Layer 6 of a small transformer language model trained on English Wikipedia (9 layers, counted from 0, width 64).
Take only the direct path to the model's output, skipping the later layers: a vector added to the residual stream pushes a token's score in proportion to its dot product with that token's output vector.

Output vectors of the tokens that the questions are about. A number n stands for (n - 500) times 0.0043.
" Society": 347 502 448 464 509 564 549 538 481 371 478 434 525 423 432 761 368 523 591 376 290 527 454 453 567 305 598 473 562 526 570 760 537 533 568 289 513 699 537 322 651 417 304 271 565 625 648 530 722 375 581 415 363 297 360 641 670 576 520 355 648 655 431 618
" education": 397 489 679 487 627 600 558 486 428 580 491 400 643 492 373 632 314 535 692 511 431 567 465 624 521 249 437 575 676 434 511 753 312 537 627 409 508 471 689 405 590 410 287 443 550 507 452 786 686 309 475 518 208 372 345 529 398 546 269 299 638 616 434 715
"owever": 301 596 786 364 877 612 690 560 444 463 463 109 553 423 423 416 469 444 631 220 257 711 796 541 202 449 583 318 483 602 570 544 196 539 380 323 274 502 755 376 609 209 502 380 532 594 636 646 673 528 840 362 241 457 302 806 481 919 485 226 709 477 463 681
" largest": 41 515 650 343 709 650 584 351 483 411 349 443 505 429 357 516 239 686 832 443 495 566 563 484 454 186 561 515 357 417 463 583 257 512 530 436 347 626 475 436 936 532 378 477 614 683 668 628 476 492 641 548 192 436 328 617 634 728 372 636 669 509 429 578
"ware": 324 299 730 523 531 516 472 401 266 366 418 391 516 313 371 783 491 409 822 348 400 538 571 335 400 312 685 493 508 764 524 953 282 666 566 478 358 700 678 528 689 359 490 356 643 615 714 394 479 413 761 429 90 516 208 438 506 501 366 342 608 625 607 826
"airs": 371 450 493 480 452 559 492 278 691 499 496 263 506 383 446 514 695 425 370 410 319 514 425 409 418 358 668 586 530 644 594 570 607 642 766 539 242 636 655 605 548 473 407 252 696 503 610 717 553 291 871 270 307 439 370 468 531 594 437 366 720 614 577 389
" =\n\n": 377 430 569 552 544 532 248 749 424 475 779 398 447 650 702 702 516 549 858 156 212 622 612 269 329 350 916 426 477 368 373 594 492 168 768 456 618 596 627 193 466 269 516 227 559 495 603 608 257 552 535 391 496 569 353 789 435 704 375 257 623 738 401 656
"ergy": 261 264 630 469 630 463 305 497 415 501 416 497 586 598 286 607 604 395 522 354 370 704 474 545 396 455 542 344 585 774 539 523 351 483 577 533 529 517 724 484 538 413 386 297 584 597 514 722 645 474 774 599 282 241 463 452 564 542 364 396 657 687 367 694
"in": 595 467 496 591 517 395 493 379 427 574 518 698 431 498 427 412 582 226 416 453 448 591 587 541 417 518 572 589 568 577 603 485 598 629 597 459 563 582 419 498 445 538 373 454 578 473 545 525 461 473 448 463 535 290 503 456 364 421 610 561 440 460 643 503
"ablished": 242 471 656 661 890 715 616 366 297 533 49 380 446 395 190 382 362 681 725 305 72 699 691 623 303 280 563 360 664 831 626 737 257 391 754 505 705 631 732 342 481 563 317 486 778 450 732 549 557 369 647 313 355 227 267 569 631 747 460 379 769 511 109 607
"iversity": 417 497 640 474 511 556 659 637 404 417 481 566 644 565 395 678 455 403 779 475 382 617 483 627 366 451 554 405 582 616 619 729 525 488 762 313 398 515 539 554 502 263 251 231 553 629 672 659 638 195 553 492 401 453 89 407 527 425 429 389 703 637 271 450
" company": 265 454 608 578 635 585 616 572 345 354 417 394 436 368 457 549 375 380 813 217 333 654 411 443 480 203 573 531 711 498 384 620 477 579 652 284 433 654 596 457 590 494 322 487 510 529 650 467 655 485 570 560 322 403 408 545 564 528 517 513 575 610 520 783
" California": 515 439 483 566 506 560 649 409 530 412 445 443 540 391 439 533 432 453 583 393 509 482 515 636 541 368 508 572 557 556 482 527 469 474 609 282 578 621 540 508 595 274 444 555 508 494 481 609 564 357 611 280 461 447 394 530 528 602 308 415 660 678 559 593
" companies": 218 416 648 539 496 603 652 443 344 492 473 356 442 318 431 492 459 423 719 384 382 683 488 432 526 138 541 467 633 541 425 662 381 631 531 351 408 570 626 477 599 368 404 370 523 505 593 591 705 601 703 706 292 381 422 440 514 564 564 453 612 646 456 748
"oviet": 569 532 679 329 610 658 542 487 122 465 402 370 634 686 331 593 413 529 901 340 416 660 706 419 334 284 722 412 585 459 673 606 304 585 357 338 406 784 569 392 688 344 255 277 572 616 636 438 688 352 675 547 409 337 557 407 605 574 222 226 699 630 495 547
" founded": 282 602 644 674 658 595 480 521 435 455 510 300 543 583 419 611 289 492 700 338 241 678 504 433 481 251 740 453 523 491 349 608 587 543 632 399 474 492 552 498 514 317 358 472 650 501 758 388 579 356 457 444 308 437 570 569 445 708 479 354 612 634 414 617
"areer": 483 356 559 327 552 601 491 279 435 508 313 458 595 738 366 475 249 666 346 402 319 574 658 693 229 404 371 560 373 576 560 604 472 294 681 451 480 591 662 378 485 444 469 211 465 605 650 732 804 554 493 411 197 431 454 677 642 480 554 317 809 802 364 822
"ength": 420 383 657 438 639 575 570 601 323 404 271 372 639 502 382 583 453 432 797 513 255 363 655 397 243 167 585 604 403 618 512 791 434 407 644 400 375 736 784 582 656 243 379 513 533 558 513 486 624 373 714 661 270 447 312 689 343 505 599 360 656 631 520 504
"atural": 371 520 539 451 666 704 440 285 320 498 406 521 727 369 314 782 409 640 567 417 532 370 524 531 315 414 467 469 479 690 556 588 462 494 506 532 497 502 635 349 593 282 144 426 566 472 671 477 442 365 814 616 298 336 428 902 430 801 385 366 682 630 338 679
"merican": 295 347 555 260 698 693 556 544 300 602 504 438 746 427 577 747 209 470 645 359 413 577 731 387 220 340 636 379 789 468 636 565 524 456 728 476 223 653 548 326 782 200 264 292 636 540 789 676 558 492 712 308 165 552 341 699 351 453 296 307 677 566 551 748
" Kingdom": 611 426 581 510 464 694 586 486 398 339 569 537 513 347 558 435 591 613 467 360 462 460 484 293 524 344 623 223 336 457 445 557 549 542 408 380 448 591 488 532 706 503 444 460 487 756 423 483 548 452 787 384 331 449 539 712 581 485 485 399 675 656 527 500
" sq": 89 395 715 505 830 707 794 694 552 292 533 381 355 472 308 605 488 791 413 326 386 424 742 480 312 112 444 453 637 519 551 615 427 461 566 462 435 515 468 219 754 305 580 448 702 550 466 730 581 399 800 236 292 366 334 448 515 978 476 195 753 480 451 686
" ===\n": 464 619 644 512 433 438 585 657 447 403 662 455 589 667 439 449 463 633 823 196 242 574 839 442 581 158 597 618 405 447 581 504 386 478 686 569 572 646 740 190 379 377 426 168 387 344 583 623 663 323 569 440 358 413 385 646 493 487 227 405 653 804 341 674
" Coordinates": 369 274 720 541 661 673 494 314 580 409 294 395 576 249 281 694 541 490 680 533 342 449 529 493 497 373 584 308 246 608 585 723 486 348 468 173 220 809 616 444 824 453 587 372 808 468 630 736 692 549 573 332 549 316 493 713 539 503 401 293 852 628 108 509
" Institute": 380 584 471 621 601 578 526 507 478 313 407 409 530 487 421 713 338 519 737 346 400 608 477 412 526 416 528 531 570 508 589 719 603 445 514 322 427 530 522 394 622 415 288 336 569 589 639 535 647 379 582 420 398 292 424 546 577 531 485 306 644 704 471 593
"ability": 261 504 623 580 474 440 887 264 432 415 181 565 614 547 492 643 678 694 506 299 457 482 564 541 449 288 415 425 595 765 465 597 352 657 695 451 440 627 491 465 498 621 300 197 713 463 702 573 401 463 607 516 354 380 373 550 587 672 293 397 620 622 214 562
"°W": 273 280 531 478 513 603 896 628 653 315 663 274 406 659 186 528 362 473 432 556 383 556 607 601 324 316 433 399 485 619 464 609 428 450 675 437 435 831 488 568 624 314 592 288 557 439 462 725 513 472 576 550 564 390 372 622 436 701 211 245 804 462 541 720

Output weights of attention head 1. The head adds the sum of these rows, row i times number i of z. A number n stands for (n - 500) times 0.0022.
o0: 632 458 523 398 493 497 406 518 474 372 529 566 464 471 657 446 521 387 588 462 534 686 537 702 417 619 495 373 544 467 441 572 610 338 582 589 462 549 558 412 422 512 259 439 480 568 283 537 656 640 433 278 429 438 401 501 422 559 599 430 554 453 581 751
o1: 531 427 306 532 398 370 462 603 395 544 570 540 714 543 683 646 629 481 562 556 391 576 579 499 410 612 628 600 444 362 551 538 609 547 544 526 414 660 565 401 575 493 360 436 570 707 550 407 475 466 569 417 496 453 526 395 450 106 440 476 386 505 454 315
o2: 730 566 376 600 514 690 581 604 525 517 631 344 561 644 471 593 458 356 338 645 395 622 503 501 524 448 439 476 553 432 371 448 340 406 422 631 640 516 443 386 550 513 606 542 239 648 516 544 460 498 393 551 483 559 319 455 230 489 345 433 693 439 744 538
o3: 514 292 607 550 489 567 364 324 307 618 519 512 571 586 565 610 548 549 564 558 678 688 464 494 630 608 385 421 460 496 520 563 533 459 601 399 334 400 622 517 597 460 359 594 311 442 464 409 481 367 426 532 475 640 471 377 568 357 606 667 448 461 469 527
o4: 356 530 485 488 409 456 514 513 604 428 425 524 547 602 609 520 474 525 516 531 470 461 437 650 727 373 483 503 442 629 663 301 393 638 558 522 491 423 504 535 352 461 462 632 454 495 544 614 647 470 584 504 510 547 330 606 284 531 494 388 458 569 395 378
o5: 616 427 627 259 463 432 494 361 539 457 826 458 593 625 490 555 559 456 473 607 643 606 373 626 514 629 570 574 583 706 435 542 493 383 624 630 566 475 444 584 295 369 493 351 420 413 218 311 290 547 389 517 531 361 468 471 298 713 587 415 523 601 620 476
o6: 432 476 622 445 444 402 492 434 508 508 552 411 523 274 485 574 512 469 575 407 560 696 500 707 882 353 420 603 358 418 757 500 807 367 499 493 475 484 422 548 428 515 298 372 501 549 572 577 408 603 442 469 397 297 430 554 450 439 741 527 603 430 421 577
o7: 399 434 457 671 518 631 432 456 389 767 625 480 406 528 622 488 411 613 455 369 445 528 223 568 258 366 459 606 411 502 532 581 370 550 603 525 578 522 586 514 520 381 682 978 485 537 561 552 555 492 396 582 577 447 406 253 535 532 608 422 430 356 425 372
o8: 653 631 359 471 519 430 380 443 381 493 566 515 411 315 537 600 511 483 357 558 609 473 398 502 531 640 538 397 806 630 534 470 463 384 386 485 623 438 411 592 331 586 563 583 366 424 624 527 638 412 513 280 714 590 494 530 621 417 498 607 610 292 436 379
o9: 380 447 197 644 387 512 261 463 368 566 848 494 659 422 505 504 507 593 212 510 654 584 449 503 436 605 493 539 417 412 632 593 403 521 420 467 458 518 426 563 571 451 462 439 569 498 469 427 525 674 520 551 500 456 598 593 634 771 421 479 406 605 329 573
o10: 423 508 591 714 595 620 469 333 653 492 559 435 611 426 472 549 590 651 386 410 620 608 454 342 431 563 588 481 422 570 582 555 460 562 417 738 503 510 603 397 379 499 327 699 494 401 369 368 577 607 289 371 617 608 487 449 354 388 337 560 630 477 393 409
o11: 461 437 538 332 628 317 494 654 449 485 513 419 400 583 254 574 417 535 369 552 499 460 483 470 455 667 448 548 375 449 581 496 582 421 409 493 485 585 544 375 537 632 440 584 385 526 585 600 486 683 459 674 533 468 471 658 512 458 535 630 599 528 376 497
o12: 603 457 620 460 582 354 404 627 586 381 650 508 407 303 602 632 372 349 491 310 359 440 573 651 548 534 489 548 467 476 568 292 577 595 600 676 542 354 508 409 413 579 558 689 456 607 514 519 501 543 493 494 321 606 409 464 463 390 614 574 362 729 366 450
o13: 531 538 351 649 398 554 559 390 358 632 372 467 564 206 647 426 610 510 698 364 521 444 371 581 528 445 644 512 665 472 464 580 489 576 260 410 461 630 470 415 544 633 423 595 640 624 386 430 495 417 534 427 447 380 542 509 540 693 461 469 511 726 506 284
o14: 687 753 537 536 421 531 345 366 352 373 361 616 805 558 393 526 613 419 607 565 341 505 572 480 425 574 289 416 249 479 481 513 587 597 517 529 369 467 550 436 517 549 494 499 423 456 670 345 449 479 405 510 505 429 537 514 555 509 537 614 744 714 400 377
o15: 604 349 523 600 467 596 432 412 430 466 452 584 442 379 315 662 502 436 532 636 503 546 566 432 509 528 422 529 543 745 392 494 545 606 437 499 632 442 453 544 348 453 321 460 579 549 626 538 517 538 663 542 426 334 610 437 428 536 504 265 526 541 538 507
o16: 372 425 555 551 547 400 538 542 437 706 644 342 500 425 411 529 576 542 463 464 318 470 560 606 454 377 790 398 326 623 499 590 577 497 469 385 615 422 438 445 458 576 300 284 484 518 635 321 672 518 639 531 373 515 433 330 497 612 572 506 547 723 603 499
o17: 552 505 468 593 572 522 535 447 573 574 564 558 368 415 569 381 518 545 370 620 440 414 396 563 713 470 577 427 401 576 657 548 407 440 406 363 528 469 574 359 395 537 521 625 380 477 471 627 499 566 653 474 627 518 703 439 394 478 476 538 390 307 470 431
o18: 515 591 506 469 696 460 525 419 692 353 419 243 627 516 538 507 293 362 731 502 642 409 589 687 346 555 605 425 443 462 471 355 525 579 459 439 484 582 527 402 610 393 490 712 555 561 336 488 491 271 654 347 298 529 511 642 627 584 592 466 589 405 481 424
o19: 462 443 639 600 537 494 439 643 286 568 626 448 364 551 412 565 493 440 627 433 460 497 434 322 486 438 558 506 352 488 359 573 497 432 725 260 568 538 593 429 641 465 509 511 655 452 596 565 374 502 644 287 531 511 428 704 573 481 582 611 560 415 440 416
o20: 659 583 617 556 641 564 472 654 385 424 442 351 378 596 656 558 686 537 568 400 619 456 404 453 587 398 423 483 609 390 467 298 572 633 461 446 515 527 539 547 489 602 385 571 594 517 590 233 438 242 331 490 553 497 486 483 479 641 620 527 306 404 557 404
o21: 548 500 474 379 469 581 338 449 506 651 516 572 608 473 510 543 536 519 348 519 463 568 457 514 551 452 644 488 571 455 483 446 495 609 540 324 594 536 276 574 662 685 363 503 480 484 391 511 440 404 573 559 509 461 452 638 595 334 558 498 483 491 424 428
o22: 592 471 527 471 558 447 356 411 526 611 510 369 349 498 514 414 629 410 518 626 502 483 637 454 562 380 589 453 482 526 678 625 593 618 552 431 508 406 715 366 342 487 521 645 552 526 607 583 505 561 442 537 292 504 346 520 542 564 457 554 144 455 443 569
o23: 630 434 642 435 475 190 641 397 536 345 563 279 571 523 384 663 380 593 619 542 598 441 455 552 516 388 349 446 446 608 525 610 503 507 479 458 560 567 446 534 613 403 438 518 424 493 587 404 537 585 409 476 633 534 383 568 589 647 301 507 432 638 530 555
o24: 447 655 319 390 367 395 393 651 435 597 544 551 622 574 600 549 529 449 507 377 570 498 317 604 643 628 525 641 435 535 479 400 554 315 586 534 507 379 396 314 452 465 345 622 465 761 612 475 557 425 410 434 360 424 635 678 612 464 483 514 454 384 498 676
o25: 352 686 387 752 502 498 617 571 543 396 446 573 396 399 528 529 512 539 283 627 478 531 608 783 328 329 521 637 505 487 528 554 521 591 347 435 478 334 480 645 624 616 588 738 385 411 481 449 416 419 533 553 558 436 587 654 378 349 425 454 404 294 360 636
o26: 316 617 297 586 467 364 403 280 544 600 424 526 585 499 562 432 378 630 588 626 400 603 551 534 620 622 568 590 706 470 302 582 673 522 484 603 509 559 559 435 417 362 359 447 523 394 539 376 320 602 268 583 505 480 481 448 316 490 591 594 529 571 687 466
o27: 504 573 523 457 680 663 331 403 444 542 442 339 577 523 677 669 437 674 447 388 367 482 459 427 380 307 671 395 629 482 598 560 405 241 471 449 493 549 694 580 497 507 506 424 482 482 469 697 362 347 585 509 545 591 521 740 530 422 544 332 428 555 465 501
o28: 317 377 324 685 230 621 635 556 504 534 441 554 375 504 526 537 521 454 435 553 529 358 619 466 548 459 457 512 675 470 678 330 483 567 525 329 595 460 484 586 572 371 415 436 501 556 427 385 564 550 463 326 568 440 473 483 735 532 520 630 492 680 715 360
o29: 626 387 254 471 412 246 460 629 535 539 433 561 498 467 743 498 601 563 690 595 490 520 554 439 441 619 322 516 561 659 530 357 370 479 402 410 509 479 419 598 665 689 547 485 348 511 518 471 576 406 439 459 595 453 387 442 636 598 566 259 663 548 509 398
o30: 488 432 564 528 601 425 530 505 591 557 306 382 576 517 400 531 638 349 573 390 500 427 301 639 310 637 417 336 484 464 404 470 591 361 474 575 491 588 256 664 507 651 412 471 604 636 591 494 372 518 471 570 453 536 634 571 478 333 640 730 474 471 603 483
o31: 416 356 510 491 806 650 505 479 645 354 600 551 367 467 485 429 699 268 294 469 322 522 435 407 694 523 554 522 556 477 467 340 354 428 498 580 387 542 471 525 748 469 521 750 385 578 629 416 563 458 460 481 598 363 518 514 511 538 568 420 387 593 566 544

Each question shows a token from some text and the vector z that the head gathered there. A number n stands for (n - 500) times 0.012.

" Position": 389 433 398 426 520 512 559 498 411 470 430 504 522 713 360 558 584 370 514 521 543 473 459 559 507 372 597 513 615 685 391 634
Pushed down most: "areer"

" score": 516 268 503 399 725 359 635 611 465 440 461 399 604 597 353 555 561 522 716 389 452 368 534 564 582 554 599 372 566 567 199 608
Pushed down most: " =\n\n"

"es": 485 463 359 549 595 416 724 394 322 407 465 459 507 603 498 551 501 363 617 556 482 585 481 582 562 518 541 549 519 471 414 645
Which of these tokens does it push up most? " largest"

" H": 602 474 451 474 515 521 660 461 535 536 556 508 447 631 410 560 539 382 466 518 405 540 457 561 564 380 481 565 611 599 501 567
Which of these tokens does it push up most? " Society"

" bi": 623 445 490 477 632 442 732 462 414 297 420 390 522 630 439 545 582 350 587 581 608 511 466 534 607 519 577 565 470 487 535 565
Which of these tokens does it push up most? " company"

" ": 606 371 506 386 462 498 440 307 351 335 435 409 379 413 517 600 537 363 491 504 363 398 475 520 369 378 492 432 601 529 323 520
Which of these tokens does it push up most? "°W"

"pl": 550 323 527 410 616 487 619 474 403 315 487 380 382 794 289 529 565 522 567 602 509 445 613 621 539 369 577 519 635 515 377 636
Which of these tokens does it push up most? " sq"

".\n\n": 511 399 457 504 435 490 618 512 279 497 643 458 376 549 554 627 626 169 558 667 415 490 433 621 449 297 546 690 523 289 451 595
Which of these tokens does it push up most? "ware"

"3": 544 495 521 568 443 665 448 326 337 524 491 380 317 575 520 633 458 271 504 499 478 467 405 546 556 245 561 493 636 563 460 509
Pushed down most: "ablished"

"c": 630 346 382 579 647 495 716 456 445 344 490 373 567 532 399 727 460 482 506 549 413 464 546 489 526 467 654 390 444 542 412 663
Pushed down most: "oviet"

" and": 588 444 567 531 536 639 574 559 479 486 466 581 534 573 337 604 660 383 448 487 552 457 345 498 455 413 676 532 576 508 380 463
Pushed down most: " Coordinates"

" include": 592 441 400 525 681 441 824 392 372 468 429 491 604 648 544 556 582 390 499 471 366 454 509 460 625 535 751 706 551 474 354 456
Which of these tokens does it push up most? " ===\n"

"isl": 570 376 469 570 658 601 735 378 388 224 397 591 689 538 491 719 511 414 462 682 565 651 520 515 511 352 400 471 548 584 489 638
Which of these tokens does it push up most? "iversity"

"te": 637 323 338 470 602 507 772 357 346 354 489 379 458 468 351 652 624 442 451 500 493 525 516 454 565 424 609 494 535 397 338 511
Which two tokens does it push up most, strongest first? " companies", " ===\n"

" TV": 662 376 445 549 613 486 569 473 391 362 546 446 453 505 467 506 372 386 524 549 441 452 557 579 482 382 511 614 438 425 432 534
Which of these tokens does it push up most? "owever"

" for": 638 366 475 510 641 544 705 475 449 401 478 356 517 535 440 600 426 391 535 505 558 534 568 531 566 534 595 535 516 491 326 492
Which of these tokens does it push up most? " education"

" ele": 469 420 495 443 601 449 667 411 403 417 502 532 506 534 430 530 541 418 521 491 400 513 401 567 448 434 509 600 567 573 361 570
Which of these tokens does it push up most? " sq"

" January": 603 381 428 449 624 443 731 442 310 389 547 542 432 574 569 537 654 419 518 516 351 459 476 589 540 354 633 431 499 407 360 503
Which of these tokens does it push up most? " ===\n"

"ri": 569 360 526 501 580 442 605 442 534 498 481 363 453 767 516 587 462 530 474 492 509 625 448 415 642 472 454 558 480 523 524 661
Which of these tokens does it push up most? " Kingdom"

" he": 484 324 485 442 516 495 653 424 309 364 457 499 419 538 472 631 610 378 724 623 345 472 463 639 548 611 543 721 343 290 313 422
Which of these tokens does it push up most? "owever"

" California": 632 361 427 409 657 547 680 520 463 427 556 334 508 655 424 589 455 467 582 493 536 449 457 487 575 489 602 386 576 475 350 631
Pushed down most: "areer"

"t": 624 373 467 535 629 508 619 497 387 377 462 356 471 518 435 585 427 434 510 513 534 545 609 527 587 491 599 556 491 472 306 467
Which two tokens does it push up most, strongest first? " education", " ===\n"

" |": 538 499 509 548 482 634 463 349 364 514 526 393 354 589 484 629 478 317 502 499 495 467 445 567 558 264 577 493 605 574 442 521
Which two tokens does it push up most, strongest first? "oviet", "ware"

" a": 597 444 415 533 607 458 684 472 429 302 409 338 511 676 497 597 544 368 600 608 628 520 478 550 628 482 588 523 446 501 491 616
Which of these tokens does it push up most? " company"

" of": 597 359 781 417 493 616 473 379 344 39 477 551 564 302 447 854 533 303 476 361 222 441 440 537 456 545 510 478 345 436 470 497
Which of these tokens does it push up most? "°W"

" R": 522 397 540 463 605 444 610 386 361 427 366 661 635 491 375 576 582 316 498 460 299 434 379 600 459 298 471 695 498 623 497 531
Pushed down most: "in"

" end": 643 494 569 562 456 477 629 484 371 265 428 480 506 729 462 408 502 176 725 617 551 645 439 501 616 545 459 774 373 496 485 509
Which of these tokens does it push up most? "merican"

"k": 596 266 469 434 760 464 631 574 476 449 551 348 526 611 402 577 412 500 708 404 548 413 516 578 581 577 525 402 466 585 245 661
Pushed down most: " =\n\n"

"2": 547 371 373 475 579 517 600 304 399 434 451 294 468 640 541 637 559 400 533 461 471 581 508 543 471 381 630 522 609 505 409 586
Which of these tokens does it push up most? "ability"

" three": 656 379 492 459 521 463 680 374 347 361 566 428 442 446 420 587 566 342 537 424 375 540 400 542 416 566 497 623 472 407 314 499
Which of these tokens does it push up most? " sq"

"em": 534 439 436 541 497 551 585 481 438 533 614 456 422 612 459 643 540 302 514 541 503 510 452 564 512 321 530 488 647 570 526 564
Which two tokens does it push up most, strongest first? "ware", "oviet"

" each": 532 467 486 481 512 375 666 517 306 351 406 479 464 562 502 522 572 300 645 564 466 500 469 495 594 638 534 609 478 391 482 536
Pushed down most: "in"

"ed": 558 455 354 626 655 592 677 581 403 386 534 359 730 641 552 740 381 515 421 544 495 526 503 438 571 439 650 389 473 442 421 805
Which of these tokens does it push up most? "in"

" an": 608 418 427 568 600 500 683 459 408 322 445 395 549 743 467 575 457 311 630 568 554 555 428 525 659 495 589 539 425 562 448 632
Pushed down most: "°W"

" advance": 551 198 466 475 751 438 648 592 390 473 495 380 564 603 300 512 469 504 799 391 486 435 538 619 591 591 479 453 473 516 255 676
Which of these tokens does it push up most? " sq"

" points": 525 403 394 447 596 413 735 494 377 333 394 481 592 503 392 638 568 441 528 507 429 431 557 453 494 498 645 422 555 497 339 521
Which of these tokens does it push up most? " companies"

"ator": 615 421 465 502 609 440 708 470 404 268 401 353 505 624 495 538 566 332 651 584 675 563 494 549 618 521 501 597 452 481 529 602
Which of these tokens does it push up most? " company"

" |\n": 547 501 358 515 597 531 653 420 480 469 582 414 456 687 428 688 457 390 403 538 478 482 436 546 593 350 634 402 574 586 455 567
Pushed down most: "owever"

"iss": 591 469 426 496 508 602 639 367 431 428 514 449 379 463 349 635 590 352 562 495 383 519 500 558 464 391 585 714 424 465 347 563
Which of these tokens does it push up most? "merican"

" ESP": 514 483 426 505 520 606 535 396 410 554 542 443 400 636 440 604 515 348 533 512 499 480 454 614 571 316 636 524 539 629 448 565
Which of these tokens does it push up most? "oviet"